Layer 11 of a small transformer language model trained on English Wikipedia (15 layers, counted from 0, width 128).
A neuron's activation on a vector x is SiLU(gate . x) times (in . x), where the dot is the dot product.

Input weights of the MLP neurons that the questions are about. A number n stands for n times 0.0067.
n16 gate: 22 29 19 13 -15 7 -6 -10 -6 -9 -14 -8 -20 -36 -1 30 -37 9 -17 -35 -13 -4 -10 -9 51 7 -31 15 5 7 -13 14 36 -2 -4 2 17 20 -4 -16 26 -13 25 1 -4 -11 8 -32 31 27 12 10 -15 -31 -7 1 17 5 23 -9 7 29 -27 16 26 -25 -9 -28 -48 1 -31 -5 11 28 20 16 5 -9 2 -12 -2 10 0 -40 12 -12 12 -6 34 23 -26 25 -14 2 14 -11 19 16 -9 -1 -14 -21 -59 25 40 0 41 16 -5 33 32 16 -10 -18 10 11 31 -27 4 24 -6 36 -7 1 5 5 2 -16
n36 gate: 4 -20 5 26 -14 15 36 17 -1 31 -21 -28 -26 14 27 -11 -11 -26 -34 26 7 14 -22 22 5 -50 57 -24 -13 26 -38 -12 -11 -9 -69 42 -17 7 15 -12 1 22 -22 15 -28 8 19 13 7 -33 9 -7 -22 28 -37 1 -6 -4 8 4 8 11 43 3 17 31 10 -11 16 -8 -14 16 -26 19 8 6 1 -39 -32 -17 18 -26 -12 -4 1 45 23 10 32 34 -43 -12 -23 5 -24 24 9 18 15 -10 -2 24 -28 -22 -33 17 -25 31 30 15 -5 -17 18 6 17 30 -1 -6 -7 26 -1 -39 1 -1 -46 -44 -8 8
n57 gate: -13 -13 30 -1 36 -18 25 33 16 29 -9 -10 37 -15 0 17 -12 16 44 29 -5 -14 -56 5 27 -7 -9 6 -24 4 -10 5 -4 13 27 -5 2 4 3 -47 3 4 14 1 -18 -11 -7 2 15 10 15 -18 13 24 0 -15 14 6 30 22 -14 19 -24 3 -12 18 -10 -26 23 -15 -18 16 19 7 33 28 9 -10 -9 -23 -8 -34 -9 29 -18 4 25 -36 24 37 -33 -7 -23 -5 -19 4 20 13 -16 -11 9 34 -15 8 21 36 41 -14 -27 26 -17 -22 14 -14 -13 67 35 18 16 11 16 -15 38 15 37 24 42 27
n69 gate: -19 -16 18 -13 22 15 -46 -31 0 -16 -12 -2 28 25 -4 -24 5 -29 10 37 -57 27 -33 2 6 7 -17 -32 -37 -2 -39 -28 -51 -1 3 1 -3 -16 -9 -17 30 8 -3 6 -4 -42 -17 -1 -5 -67 5 31 24 6 5 7 4 -6 35 -6 28 -2 5 35 -2 14 22 30 -9 -11 26 7 17 -6 16 24 -1 -10 5 -15 -11 -14 11 16 10 15 19 -28 -19 -31 2 25 -8 -32 10 -14 -6 10 3 -20 -10 -11 -37 10 -5 -12 -50 -8 5 -1 43 17 30 41 -13 -28 32 -1 -50 17 24 -9 27 35 -23 28 5 -10
n104 gate: 12 37 6 -33 26 -46 20 25 -5 -7 6 -27 4 21 3 -3 21 31 -1 -9 -5 -16 -15 9 -15 -36 16 27 -12 15 -4 -43 -1 8 -27 -9 -11 -27 -19 -19 10 13 -39 38 -49 -6 10 -43 17 -18 -1 27 -17 21 -3 32 -4 -5 13 -4 -23 -10 -8 15 25 -27 14 20 11 33 13 36 -28 5 1 3 12 -32 -9 -22 16 -25 -37 -16 12 -7 29 12 -3 1 18 17 4 -23 -6 37 -22 -16 -35 -14 -2 29 -45 -23 43 18 -52 -1 -3 -36 14 -27 -8 13 -24 -19 -8 43 -4 -22 -4 -1 -14 -17 -11 6 -19 -1
n126 gate: -51 5 10 12 3 -5 -17 23 -17 -2 19 5 -18 9 9 -17 -10 22 -30 -30 -1 -16 -40 7 -10 -27 -8 2 -9 0 -9 7 12 -14 -3 11 3 -10 10 -13 -13 10 1 25 2 -3 13 20 29 -38 -2 1 3 27 28 36 24 49 -2 6 -9 0 1 -9 -8 21 41 3 -22 -10 -9 -37 1 16 16 7 2 -16 10 -15 43 3 13 18 13 49 22 16 -8 3 13 -30 2 -26 13 25 13 -33 23 1 -29 -24 -5 27 1 -4 28 -40 -39 -21 27 16 -9 -2 24 1 30 6 -5 1 4 5 31 9 6 5 15 -8
n130 gate: 19 1 14 -6 11 6 -3 46 11 1 -46 -18 -9 1 -12 10 -42 -2 -2 14 9 -34 10 -8 -8 10 14 1 -20 8 -3 18 17 -20 -14 -9 49 22 8 13 -14 38 -26 51 28 -16 -24 42 -4 -32 11 3 5 8 -9 -19 23 -36 -26 14 -1 32 -14 -27 -7 21 -94 -22 14 8 -3 -1 18 10 4 -4 12 -9 43 -28 9 -1 35 -5 4 -3 19 29 9 6 -10 0 -10 -7 12 3 20 1 -19 6 -13 4 16 13 -6 -6 10 38 1 14 28 -24 1 20 7 16 6 -13 31 -16 40 0 -42 4 -8 7 24 39
n192 gate: -20 18 25 10 19 6 23 -8 -14 -5 -15 -23 22 -34 1 -4 16 32 17 -28 10 -9 -16 9 -9 -3 -3 -41 1 27 -4 2 20 -10 8 -10 -13 24 49 16 -23 -1 -13 34 -22 32 32 -10 27 1 -3 -2 -4 -4 -35 -5 45 -13 -22 20 1 3 4 -4 17 10 -7 -24 -2 34 32 2 31 10 -32 -19 11 4 24 50 37 32 -33 20 30 -21 -7 -12 47 -13 15 -13 6 4 7 -7 -37 43 -15 -17 -8 -14 -17 -19 -25 0 20 -20 -24 -12 41 21 -16 8 30 -11 17 0 -14 -13 2 -4 13 13 -3 -33 -20 40
n198 gate: 9 10 -5 18 -2 7 14 -15 27 -15 18 -33 9 -4 -28 -26 -11 -19 -18 -22 -1 15 20 -25 -59 18 -42 -2 1 3 -21 21 -26 -26 -14 31 16 1 37 -14 7 5 -16 -11 7 -18 18 16 -13 -9 23 -14 -15 8 -10 -10 -1 -10 -42 16 18 34 11 -2 -20 14 3 -7 24 -11 5 1 1 2 -19 -19 -3 -12 -21 -43 7 11 -30 -9 -9 -22 -12 15 -18 21 -17 13 -3 -17 20 -12 24 0 1 -5 -12 -7 17 51 10 -4 -60 -27 3 2 -31 -8 -14 1 -34 45 19 22 -22 4 -20 -5 -26 24 38 -22 11 -1
n16 in: -25 21 -7 -25 -17 -34 -29 -13 30 36 18 5 21 -10 10 1 13 -11 26 -17 -5 31 13 39 16 -26 7 0 -32 4 24 17 35 3 12 10 -19 -14 41 -32 1 -10 16 23 17 14 -34 6 -5 8 26 -21 -25 -19 7 9 14 -2 4 -5 17 20 -5 3 -21 29 -1 -11 -28 -21 -12 -37 20 21 -1 -11 25 -7 20 -22 4 -6 -6 -1 -16 27 17 -23 23 5 -16 -14 23 -7 -11 -19 -10 2 -3 40 8 -38 -5 -35 -1 -2 -4 -10 -12 -18 22 0 18 7 37 29 0 -13 17 16 9 -4 25 2 -12 7 47 20
n36 in: 46 14 15 -3 -9 -2 29 -27 -35 4 -10 -18 -15 -11 5 -13 -9 2 -15 -30 2 11 -47 -16 24 -8 28 14 -12 7 -5 -69 10 12 -30 -2 -4 -33 4 -20 -17 -4 -31 22 39 30 26 -19 41 21 44 3 -4 19 20 8 19 27 15 -26 -35 -27 37 8 -41 -9 3 20 -11 -1 16 18 -24 18 6 27 21 -26 1 -23 16 -26 -51 -3 -20 3 37 -25 -6 -20 9 -9 36 0 -2 22 -19 -17 3 8 -26 -8 -22 -13 1 6 -5 13 5 -4 -16 -8 64 3 -30 -26 -1 -16 8 -9 7 16 3 -10 -17 -7 -30 8
n57 in: -32 -15 44 28 0 16 20 25 7 28 -33 -15 10 11 -4 28 -19 11 -25 1 0 34 -4 27 -6 -58 13 -13 -4 27 22 37 18 13 16 14 -13 -26 -4 -23 10 -2 44 -1 -10 -16 3 -7 -7 -28 2 6 -1 -23 -36 6 13 -5 -26 -16 41 -23 -24 -16 -5 -9 18 6 6 4 9 5 -9 -15 19 10 27 -6 -25 13 -24 -33 -11 -18 23 28 -28 -3 -21 -4 27 -4 21 29 4 -16 -38 12 -13 9 11 -40 24 32 -21 15 -16 41 13 18 1 21 -31 -19 -15 -1 -51 -3 -9 36 7 -7 10 -2 0 20 8 -41
n69 in: 17 9 -28 -19 -24 -13 4 -6 -9 -27 22 12 -6 -8 16 -24 12 -21 -6 -22 -17 7 17 -41 18 2 -29 21 -6 -17 6 -18 -3 47 -14 5 41 25 5 -16 23 -17 -11 12 2 -21 11 -7 3 -29 13 -37 12 -2 -33 6 10 -1 -18 -8 -8 5 -14 8 -21 -10 -25 28 -25 -28 -6 54 -34 -7 19 -12 0 14 -6 -7 20 33 -6 45 43 0 4 43 -18 11 2 17 27 -27 2 14 -8 19 22 15 -10 -4 -12 0 34 -4 18 40 -6 13 5 39 -16 14 -27 -17 -1 8 -30 12 -21 -7 -40 56 24 26 -28 20
n104 in: -23 -35 49 -8 -27 -61 -6 -9 -2 10 11 -2 -1 10 -2 -10 34 10 16 -12 25 -16 8 18 -9 -46 -13 1 -8 -3 34 14 10 3 11 28 2 16 15 4 20 -5 -1 -17 -9 -8 -33 -7 11 -9 22 -14 -26 -2 -17 31 -15 -26 -18 -35 -13 2 16 38 2 -3 -8 38 -7 21 23 23 -9 -17 7 -8 16 -33 8 32 1 -2 -17 -32 -3 41 -23 -29 -2 -25 -11 7 -7 30 -2 -1 18 -18 25 -12 -19 -26 23 33 -15 -1 -5 11 14 0 18 -11 -11 1 -21 -22 11 4 -17 5 23 -4 -20 -39 -2 -33 -24 -11
n126 in: -5 -20 21 -14 -15 14 9 25 -18 -28 16 15 -11 19 42 -25 -7 -8 -4 19 -30 9 -24 -2 -25 -17 33 7 -28 15 -4 -12 24 -2 -8 -20 0 -14 18 -26 -9 -1 4 -11 18 -10 12 -15 24 14 22 -8 3 0 15 14 0 11 1 -12 14 -15 23 18 18 -16 16 24 50 5 5 9 -12 24 31 26 -32 -6 10 -10 27 15 8 14 14 11 20 1 -16 -44 4 -24 -20 18 -6 -2 -31 21 17 14 -24 -13 -25 -3 17 -8 16 -15 -40 6 8 40 1 -3 19 -13 -9 -32 14 26 17 -25 24 -10 15 23 7 -3
n130 in: -16 -21 -29 15 -21 -16 7 29 3 16 15 3 57 -3 -36 10 10 -13 -3 -16 0 -3 -4 6 13 -40 -13 -33 15 3 -32 29 29 -8 -24 11 -18 15 -42 -9 -4 18 29 -45 3 26 -9 14 7 -1 0 4 32 3 -12 3 47 -13 -2 -36 44 -19 17 -6 6 24 11 -32 23 -11 16 16 -12 4 42 1 -16 -15 -34 -19 17 4 3 5 41 -12 -19 23 -13 23 61 -21 33 16 5 30 -19 16 14 -11 -27 3 -30 -2 -1 -25 16 -1 -9 29 9 5 8 19 5 -27 -30 -43 -33 12 -14 -7 39 20 20 23 21 1
n192 in: -50 1 -2 28 11 -1 -5 35 25 -18 32 -16 -7 21 -10 29 38 -22 -43 12 21 -9 17 -3 -22 0 -3 -25 11 17 31 -4 45 -4 19 -26 -4 24 8 8 -7 -23 -34 -27 -1 -5 -14 -15 -4 -6 -17 4 4 -50 9 3 41 -50 33 26 11 -15 -13 20 -18 -17 -30 -13 4 -48 -9 3 17 9 -1 9 -7 11 27 5 9 1 -14 5 7 18 9 23 15 10 10 8 3 4 -42 -37 -3 12 -11 13 12 -9 -12 -28 -9 9 26 -7 -30 -31 -9 -10 20 -9 26 -15 25 -12 -8 39 43 -4 -17 18 -10 47 20 4
n198 in: 1 -28 -1 -5 -18 -17 -6 43 -2 -25 -24 9 -21 10 -1 -14 -33 -16 -12 -10 11 -17 -11 13 5 6 -34 0 -1 -1 20 17 13 5 1 17 -23 -27 -26 36 -22 15 -10 0 -20 27 -4 2 15 -3 32 18 1 -10 -26 7 17 -8 -5 13 -28 40 9 -10 4 8 7 -8 1 -1 18 26 1 -11 -1 -29 -27 -36 -16 0 -12 24 29 37 15 -50 -15 7 8 -21 -8 -7 -33 -11 17 -20 -11 -60 10 -18 -25 -22 -3 7 -9 -28 -10 -19 -7 -30 24 33 -21 1 -2 -36 -10 4 15 24 -12 -11 -43 -6 37 -35 -26 22

Each question shows a token from some text and the vector x that enters the MLP there. A number n stands for n times 0.048.

" of": -8 28 1 28 0 -14 10 -9 31 -8 -15 0 2 -3 -17 1 -20 -21 -3 -7 14 -10 2 -14 -16 -16 16 -4 70 -8 14 -10 -5 13 16 5 -22 12 -26 -22 16 -20 6 2 -7 11 -1 2 1 12 19 38 -4 -7 -29 20 27 1 -11 16 -4 -16 -6 -24 26 -5 -25 -17 -12 17 28 4 21 -26 -15 14 -32 29 -2 11 -5 23 15 -32 -1 15 44 -16 -2 -7 11 -45 11 9 -8 -1 -6 3 15 -1 -12 3 3 6 10 -2 -23 -20 -2 -13 5 7 7 -2 11 19 -11 -14 21 20 -1 -3 -33 -24 -23 5 9 9
Which neuron lights up most? n192

"ie": -48 -27 -19 10 -23 9 -3 -6 -25 -9 -33 -9 -40 -35 -31 4 -10 -16 9 -13 -7 -11 24 -1 0 5 -15 -21 -20 -4 -6 8 51 8 12 1 -23 -4 -5 -20 0 -8 6 11 -22 5 5 -4 -4 7 -14 21 -29 -2 -46 17 -8 20 -6 -7 -32 24 15 -3 5 -10 -2 28 30 -2 2 -25 -3 -14 1 22 11 37 22 24 9 8 12 28 7 6 -39 -4 4 10 2 -28 7 2 -35 12 -12 12 16 30 -23 19 -5 -20 6 21 -5 -2 -17 -20 -15 -12 -2 16 -27 35 -24 -18 3 23 11 1 -16 -30 -18 -14 1 4
Which neuron lights up most? n192

" A": -5 3 8 12 -15 -19 7 -9 -1 -18 -20 19 -5 -1 8 -5 12 -17 -26 -3 -8 14 48 -1 11 6 -11 7 31 2 -14 -11 -13 -5 4 6 -52 5 -24 -3 -7 -21 -9 16 5 27 -5 -10 5 -16 8 13 2 -17 -40 2 -11 -24 11 -51 -8 -11 4 -14 -2 18 10 -12 0 2 -26 14 -11 -48 -22 23 -23 19 -1 -21 -7 6 4 -8 16 -6 10 -31 -31 4 -4 31 0 -8 9 9 -15 0 14 -11 12 -12 34 15 3 11 13 5 18 -3 -1 2 7 -3 -1 10 -16 -14 -5 21 -11 6 -5 -12 -2 -15 30 -16
Which neuron fires most, and how strongly? n126, at about 0.32

" re": -9 16 -21 -21 -41 -9 -10 -12 15 30 23 36 -6 -12 -7 -22 26 14 -7 8 15 -7 42 0 -13 17 -6 -39 17 -5 12 -4 21 21 2 -4 -46 -22 2 17 -5 21 -12 16 26 34 -10 14 -11 -3 6 14 28 8 -14 1 -33 -37 24 20 -8 7 30 -2 19 -24 0 3 -10 -13 26 10 12 -31 -11 -23 -27 -9 15 -11 13 4 -7 -18 34 -7 -1 -19 22 8 -14 -3 -11 -3 -8 6 -9 21 1 -1 3 0 14 11 32 13 12 7 14 10 -19 -3 1 3 -16 24 3 16 20 9 -6 -4 -15 -43 9 18 -7 -19
The three highest activations, in order: n57, n36, n126

"ay": 5 29 -33 42 -26 20 -13 -4 -8 4 -7 1 -25 -39 -10 13 8 11 15 5 9 23 -21 10 18 1 -24 22 -39 -15 -4 -2 1 -16 -16 20 -29 -3 -19 -10 11 -1 -3 -39 2 10 -13 -3 -7 22 4 -3 -7 -8 9 6 6 15 -12 -38 11 -2 -3 -24 -10 19 24 21 2 6 -1 1 25 -27 -27 -19 1 1 3 0 -4 -11 33 -3 9 -13 -22 20 22 33 21 -32 -20 -13 6 3 -6 3 -15 -24 0 8 12 12 -4 15 45 5 -2 24 -23 -18 -20 -16 -13 -16 -32 -19 24 -41 -8 -29 3 -10 22 -14 -8 -2
Which neuron lights up most? n192

"2": 15 3 26 -6 -10 13 -4 3 6 -13 -12 37 -4 2 10 16 14 -50 37 24 14 53 28 1 -1 -12 42 10 8 -4 -18 -20 -13 17 15 5 22 -1 -7 -11 9 -14 -21 -4 20 -31 -17 -2 -1 9 3 20 -4 8 47 5 4 -32 -7 -5 -12 -7 5 -29 -18 13 3 23 -5 -14 17 -35 -1 -57 14 5 -8 -5 -2 24 -12 14 -14 -21 -10 -35 -5 -13 2 -15 0 3 28 -2 13 7 -11 9 6 19 -7 16 -13 -11 9 -13 32 3 -1 -26 -1 24 -18 10 25 -6 -10 -6 -15 -2 -6 0 3 -6 4 -4 19 6
Which neuron lights up most? n69

"ing": 12 21 -7 21 1 32 15 -31 -9 12 -26 9 5 15 -23 32 3 -15 4 24 4 -19 5 25 -21 25 26 -5 9 -7 -14 -12 22 4 12 -7 -55 10 -24 21 -23 5 0 -1 -18 -3 14 -20 -17 -9 -27 16 26 -6 -11 13 24 4 4 19 5 -10 19 4 -1 50 17 3 -9 17 15 -15 34 -20 -12 1 -8 25 11 13 11 23 -36 -16 -8 -5 35 -17 -4 -20 7 -44 1 3 11 22 13 -10 24 -17 11 -19 -9 -2 -2 10 12 2 -17 -22 -30 -9 -4 2 43 -23 7 11 9 -16 8 28 -24 -4 27 20 -1 -1
Which neuron lights up most? n192

"ard": -12 -6 -22 -14 -21 16 5 -41 9 1 -34 4 -9 -17 -10 19 4 -34 9 24 6 -6 15 -4 11 -20 7 38 -4 30 -22 -16 14 4 7 -3 -18 -4 -51 1 -19 -4 -5 -41 -10 -35 -29 -14 7 15 -15 -4 10 5 11 -1 31 19 -19 -9 -21 -19 2 1 1 -28 17 -15 -10 -13 21 -12 4 -29 4 35 5 35 1 6 -18 -22 -29 8 -2 13 -2 12 -20 7 25 -31 -2 12 -22 0 -20 18 14 -4 2 -13 -28 6 -36 -1 -2 -18 -17 -4 4 25 11 12 -24 -23 -25 17 -2 -2 3 14 -3 -31 -1 12 17 -2
The three highest activations, in order: n16, n198, n104

"un": -3 23 -5 17 -17 -42 17 -9 23 3 0 -8 35 3 -4 -4 -2 -15 -9 -7 9 -11 24 -9 6 -9 15 12 24 3 4 -4 -18 5 -6 19 -29 16 -23 15 -43 -9 -13 -18 16 11 -34 -6 18 -21 -11 -7 50 -15 -26 -28 6 -44 -2 -28 24 -8 20 28 -25 -18 -11 -15 -17 -27 -13 -12 7 -42 -1 -5 -22 16 -12 -20 9 0 20 -27 -1 26 -18 -10 6 -4 6 -5 22 -20 -30 -27 -4 26 3 -7 3 -4 -7 -20 -4 1 -6 -1 -34 0 4 -10 -5 6 -14 6 -11 36 -8 13 -1 -17 22 -10 -10 13 12 21
Which neuron lights up most? n126

"K": -10 -32 -17 23 -19 34 25 -8 -28 -11 17 -13 -22 -7 -9 37 -25 6 16 -11 22 25 7 8 -6 -15 1 18 16 13 -7 -6 31 -17 21 12 1 9 -29 0 15 6 -23 0 8 -9 7 15 -17 -58 9 -7 -1 -18 38 -22 26 -19 -18 -13 -13 0 27 41 -9 6 29 11 46 -19 -35 11 4 -42 18 -11 14 -7 -18 -13 -6 -13 -25 -14 9 11 -19 22 0 4 18 -21 0 13 18 8 10 31 4 18 -2 -11 -14 15 4 -1 25 9 2 39 -17 -5 -8 -8 -6 -5 -12 -22 30 19 -30 -3 -12 -12 1 12 -8 26
The two highest activations, in order: n36, n130

"\n": -14 -15 -6 13 -46 -13 28 5 0 6 17 -9 11 -4 23 -8 -4 -11 5 19 0 1 35 23 -5 5 -2 -21 -48 -11 19 19 1 -6 -8 0 -66 12 5 10 -2 -3 9 -23 54 -20 -5 8 -17 3 -10 12 8 34 -31 4 -11 12 0 8 -20 18 1 -9 -13 21 -1 -30 9 -11 10 -2 -3 -36 17 -2 -2 35 17 -24 -3 -6 26 -3 -21 0 23 -6 -6 4 -2 13 -8 -14 -5 -8 -25 -2 14 13 5 -7 -3 28 -2 17 -10 -3 5 5 -5 -18 -15 -36 36 -13 -25 12 -5 5 3 -6 -1 -8 14 -27 26 23
Which neuron lights up most? n198

"op": -19 -19 -10 -11 7 -14 -6 -24 -6 -18 29 4 12 35 -13 -49 25 -1 29 0 5 -6 9 7 13 -10 18 7 -2 12 -3 3 -3 11 -8 -21 -11 -8 -4 33 -21 10 13 21 38 -19 -26 7 -16 -6 -8 -23 -3 46 6 6 7 23 27 9 22 -19 7 16 -13 -16 39 24 -13 -24 4 17 -2 -24 -24 6 -4 12 -35 12 -15 17 35 -6 -5 15 4 6 -13 -9 29 -22 6 21 3 30 -3 22 73 20 -5 -4 13 7 13 17 -9 21 12 -6 -5 1 16 13 14 6 -21 -45 -7 -39 13 18 11 -12 -38 20 -12 -13
The three highest activations, in order: n126, n69, n198

" \"": -28 -2 21 -13 -5 -35 -17 0 -12 5 2 16 -4 -3 -12 -16 -17 1 3 24 38 14 16 6 15 -18 -3 29 9 -17 1 9 0 10 10 -5 -29 -35 -5 -18 -14 5 8 -9 24 24 5 13 10 2 -30 13 34 14 -18 -13 0 -25 -25 2 -1 -10 -7 -1 -56 -31 -29 -22 12 -16 -10 -7 -12 -22 20 25 -3 -8 -1 -19 -2 19 13 -18 -27 6 -1 17 17 36 7 -33 -6 -26 5 16 17 6 -26 27 20 -46 44 46 1 -21 -4 7 22 4 7 -27 -23 22 3 -13 -10 14 -19 -18 11 -3 9 -22 19 -21 12 -14
Which neuron lights up most? n130

"er": 12 -7 -15 3 -23 8 16 17 46 -19 4 21 1 -28 -20 -6 5 4 -7 -13 0 -7 36 8 2 12 14 -1 -1 1 -26 8 -25 13 31 26 -2 -10 -12 1 -5 -9 -10 -9 17 -9 4 -3 31 25 -11 -18 -20 21 16 6 10 47 -8 6 -36 -43 -8 12 -16 -33 6 13 9 -29 -18 19 -15 -40 -3 -6 -27 40 2 31 1 -3 12 -29 42 5 -2 14 -26 2 31 17 22 -10 12 10 4 9 -38 16 16 -1 7 3 3 -15 8 5 -15 -20 -9 -14 6 -1 -2 18 -1 -24 31 6 9 17 15 -11 30 17 2 -13
The three highest activations, in order: n104, n16, n198

"p": -6 41 11 0 -11 7 -38 -14 -16 -11 24 -13 -13 28 17 8 4 4 30 -18 -2 -14 29 -1 -5 -9 32 9 -8 6 -8 23 -21 -17 1 -9 36 -21 15 36 -8 -6 7 5 7 -31 1 9 -17 19 -7 -10 10 -18 3 -6 14 -14 19 -2 5 -21 -1 -13 33 5 -7 27 -13 -34 -13 3 18 -18 -10 5 1 3 1 39 6 33 27 2 -7 -15 3 3 -19 -18 -10 -68 9 10 11 -17 30 1 34 16 4 -33 0 -12 -12 28 27 5 -5 -9 -3 2 -9 -11 -12 -27 -40 6 17 6 -3 15 1 1 17 1 -26 26
Which neuron fires most, and how strongly? n36, at about 0.2

":": -5 12 33 12 19 -3 5 -16 -5 24 22 34 -6 -22 27 -17 6 -26 18 11 26 42 4 16 -2 -7 29 0 23 -20 -5 -17 -24 10 30 11 10 15 -6 -34 -5 29 3 7 15 -26 -14 -4 -10 -6 0 -19 1 -1 -5 -5 -2 10 -34 24 24 -8 13 -3 31 1 -17 -17 -10 7 18 -19 35 -19 -15 -2 2 -26 -8 -6 -26 -13 -2 -53 5 15 -5 -18 2 -33 18 -20 -4 -25 8 3 16 -4 3 14 -3 -36 19 -5 8 9 5 -6 31 7 -9 -12 -8 -20 -1 22 -28 -19 10 -2 18 4 -4 -69 -10 11 0 12
Which neuron fires most, and how strongly? n69, at about 0.86

" for": 1 0 -14 14 12 14 1 -13 15 -12 -29 -11 1 10 -17 -16 7 -26 3 40 24 -14 -4 -26 5 20 -5 0 38 11 19 5 23 25 30 -5 -37 15 -6 -16 29 22 -10 -21 4 14 8 6 8 30 8 -2 11 14 -16 26 10 -9 1 -3 11 -16 0 21 20 24 -10 -25 -2 -16 -3 13 6 -44 -5 -34 -27 -12 2 -24 -2 9 25 -24 19 -5 27 -2 -2 1 13 -54 3 -2 2 -18 -6 10 -3 0 -12 8 16 -4 31 -1 15 -23 -27 -20 10 2 9 -5 -5 26 -18 -22 -5 22 -6 10 -8 -18 4 7 3 -5
Which neuron lights up most? n36

"g": 10 16 13 -19 0 -9 28 -21 2 -11 14 -14 9 -25 6 21 12 -28 -22 -17 7 10 30 -1 18 30 6 22 -20 7 8 -9 21 -21 24 -12 3 15 7 25 1 -3 15 -3 33 -7 -12 4 -17 -26 -20 -23 11 -19 22 -21 27 13 2 6 37 -15 3 -11 19 29 18 3 28 -11 3 -2 -9 -25 -22 2 -7 6 -7 1 -11 59 9 23 -29 -2 5 -24 7 -25 37 -15 24 43 -21 11 -36 12 31 40 18 -6 3 -4 1 -8 13 30 13 -35 -5 -3 32 -16 8 2 32 -7 -8 -12 -2 -6 -8 5 -20 12 15 6
Which neuron fires most, and how strongly? n192, at about 2

"ber": -16 -20 16 5 8 3 3 6 -1 -7 -22 8 2 -21 9 -9 -5 -2 12 -16 9 9 -6 -10 16 -4 30 14 -8 16 -26 -8 -15 -13 22 -5 2 -17 -33 -16 10 12 -8 -13 -10 -11 -14 6 9 -10 -22 8 11 -10 10 -5 14 -2 -31 -8 6 -14 -18 -4 -5 8 7 11 23 -16 12 11 -27 -38 35 1 10 1 2 0 9 -19 30 -13 -25 -32 27 7 -28 -23 45 -55 -9 21 -15 32 -1 21 -3 7 18 -5 24 -4 6 49 -13 -6 30 -6 -5 7 31 19 -24 -8 -24 18 28 -10 21 12 3 -1 -15 5 -26 17
The three highest activations, in order: n57, n130, n192

"==": -6 4 -4 -18 -11 -37 -6 6 -6 -31 3 -2 4 -8 -6 -4 3 -11 49 11 8 -27 31 8 -8 12 -16 6 -12 -5 -4 -23 -4 2 27 -31 -68 -14 -10 17 -1 -3 1 -35 9 -1 15 0 -26 15 -5 39 -1 -1 0 -1 19 0 0 3 -11 -7 16 5 6 1 -16 0 15 34 -27 40 22 -23 24 -46 6 -4 -30 19 1 0 30 -25 -13 2 -4 -19 11 14 22 3 0 1 7 -4 34 9 32 26 11 -23 5 26 24 -18 -7 3 39 -1 -29 -11 -11 -18 -2 10 18 -12 -16 -19 13 -14 -4 -21 28 -3 -33 -17
Which neuron lights up most? n16

"at": 19 3 -25 -6 6 46 -16 -36 -10 10 1 -15 7 5 -3 0 10 11 -6 14 17 -9 17 34 -27 -24 10 -7 -3 3 -1 -1 6 15 6 -25 -24 1 -5 -10 1 4 16 6 7 -4 0 4 -27 -23 -34 15 6 14 12 13 -8 -2 0 23 -21 -12 -6 17 12 21 9 16 -6 5 31 6 9 -36 -10 -14 10 32 -8 12 -25 5 -7 -24 30 -16 1 10 1 -10 16 -13 -7 -33 5 7 -33 19 11 -11 -31 -48 19 -37 -11 34 0 -11 2 -39 -19 9 -51 -6 19 -27 9 5 62 8 -22 10 12 4 23 15 -1 22
Which neuron fires most, and how strongly? n36, at about 0.41

"A": 8 0 -3 9 -20 -29 20 2 -15 -17 -17 9 0 9 0 3 17 -24 -28 -5 12 -6 29 -2 16 8 -2 -8 36 10 -23 -12 5 -5 9 -1 -61 2 -21 -8 -14 -20 -10 5 25 17 -15 -9 -11 2 5 29 -2 -19 -50 13 -5 -9 23 -42 12 -4 -15 -12 -11 14 -5 -4 3 -4 -38 11 -19 -42 -19 28 -1 12 -10 -34 2 6 24 -12 15 -5 13 -35 -19 10 -13 11 -4 -18 1 1 -8 -6 17 -11 12 -10 32 17 -1 17 -24 -7 18 -7 0 10 -7 0 -7 6 -9 -12 -9 4 -6 14 8 -10 -14 -13 33 -28
Which neuron fires most, and how strongly? n126, at about 0.44

"d": -15 10 17 3 -18 13 44 -25 18 -34 -6 -10 18 -40 -24 -9 -4 -9 8 4 23 -37 9 1 24 16 19 -5 7 -10 -1 -46 -29 -4 45 17 -12 9 8 6 22 -3 3 -10 -1 25 9 -10 26 -36 11 9 -13 6 -1 -8 2 -8 3 7 6 -3 13 -10 9 13 24 -7 -16 -6 17 10 25 -30 13 -4 -61 17 20 10 -17 4 4 -18 19 34 -33 13 -12 40 13 -7 5 9 -20 20 2 -11 16 5 19 5 -19 7 -7 -11 -5 1 15 8 6 -34 -2 5 5 -18 -10 -24 -12 -4 -4 -19 -8 -9 -14 13 -11 -3
The two highest activations, in order: n126, n16

"ou": -34 -30 1 -21 20 -6 21 -2 1 4 1 -1 -1 26 -17 16 35 -22 17 14 30 8 3 -6 4 -2 -22 -28 4 26 -11 10 9 -16 1 -16 -30 3 7 -23 12 6 9 -12 13 -17 27 -9 -2 -6 -33 30 10 20 1 -9 7 -23 -4 -9 -6 -15 -39 -1 -3 1 9 -8 -3 -2 25 -3 -25 -16 -1 15 25 -20 -8 8 -2 4 -8 -26 4 3 -12 -63 -2 1 8 -27 6 11 -13 -21 3 -27 42 7 8 -29 39 -3 1 4 -8 -22 25 9 -28 -5 -6 -2 23 42 15 11 -5 -6 34 -30 -18 3 -30 -2 12 -35
Which neuron fires most, and how strongly? n57, at about 2.8

"en": 37 23 36 -14 -5 14 -2 -10 -6 -21 38 -11 9 25 -40 21 33 -18 -18 -23 25 -12 -9 4 1 22 26 2 -20 -6 -1 22 2 -13 -37 15 -19 2 -17 -8 -3 4 12 -18 -24 -7 10 1 3 -2 -10 -5 9 21 39 18 -4 8 23 9 -5 -11 -15 5 -5 -24 26 4 17 21 -3 3 -18 -34 -7 -20 -6 -1 -4 27 -10 -20 16 -27 -6 -19 -1 -40 1 -6 15 -2 10 -8 9 15 -24 -11 20 -14 19 1 14 28 -14 -37 32 -24 -29 -37 -33 22 -2 16 -37 17 -10 22 -10 -24 15 -19 -15 -7 -31 -4 18 -3
The two highest activations, in order: n104, n16

"im": 4 7 -10 12 -32 12 -20 0 -5 6 1 -10 -13 28 4 1 14 3 24 19 5 11 9 -9 -8 -12 11 4 7 13 -11 -6 22 -2 -20 18 18 1 -3 -41 -36 13 16 -6 -14 19 -36 -9 3 -12 -15 -13 19 -33 -21 12 -16 19 10 -15 25 -23 13 -27 -4 -18 -8 -2 27 -6 -3 -2 56 -12 -12 -3 -15 39 5 15 8 13 33 -3 46 -57 -15 5 15 36 -2 -41 2 -7 2 10 33 23 7 6 5 -6 -17 -10 18 -2 -16 -5 -21 13 -16 0 -19 3 -8 -7 -14 -22 -6 -1 -1 -2 -5 -12 21 -30 38 4
The two highest activations, in order: n130, n104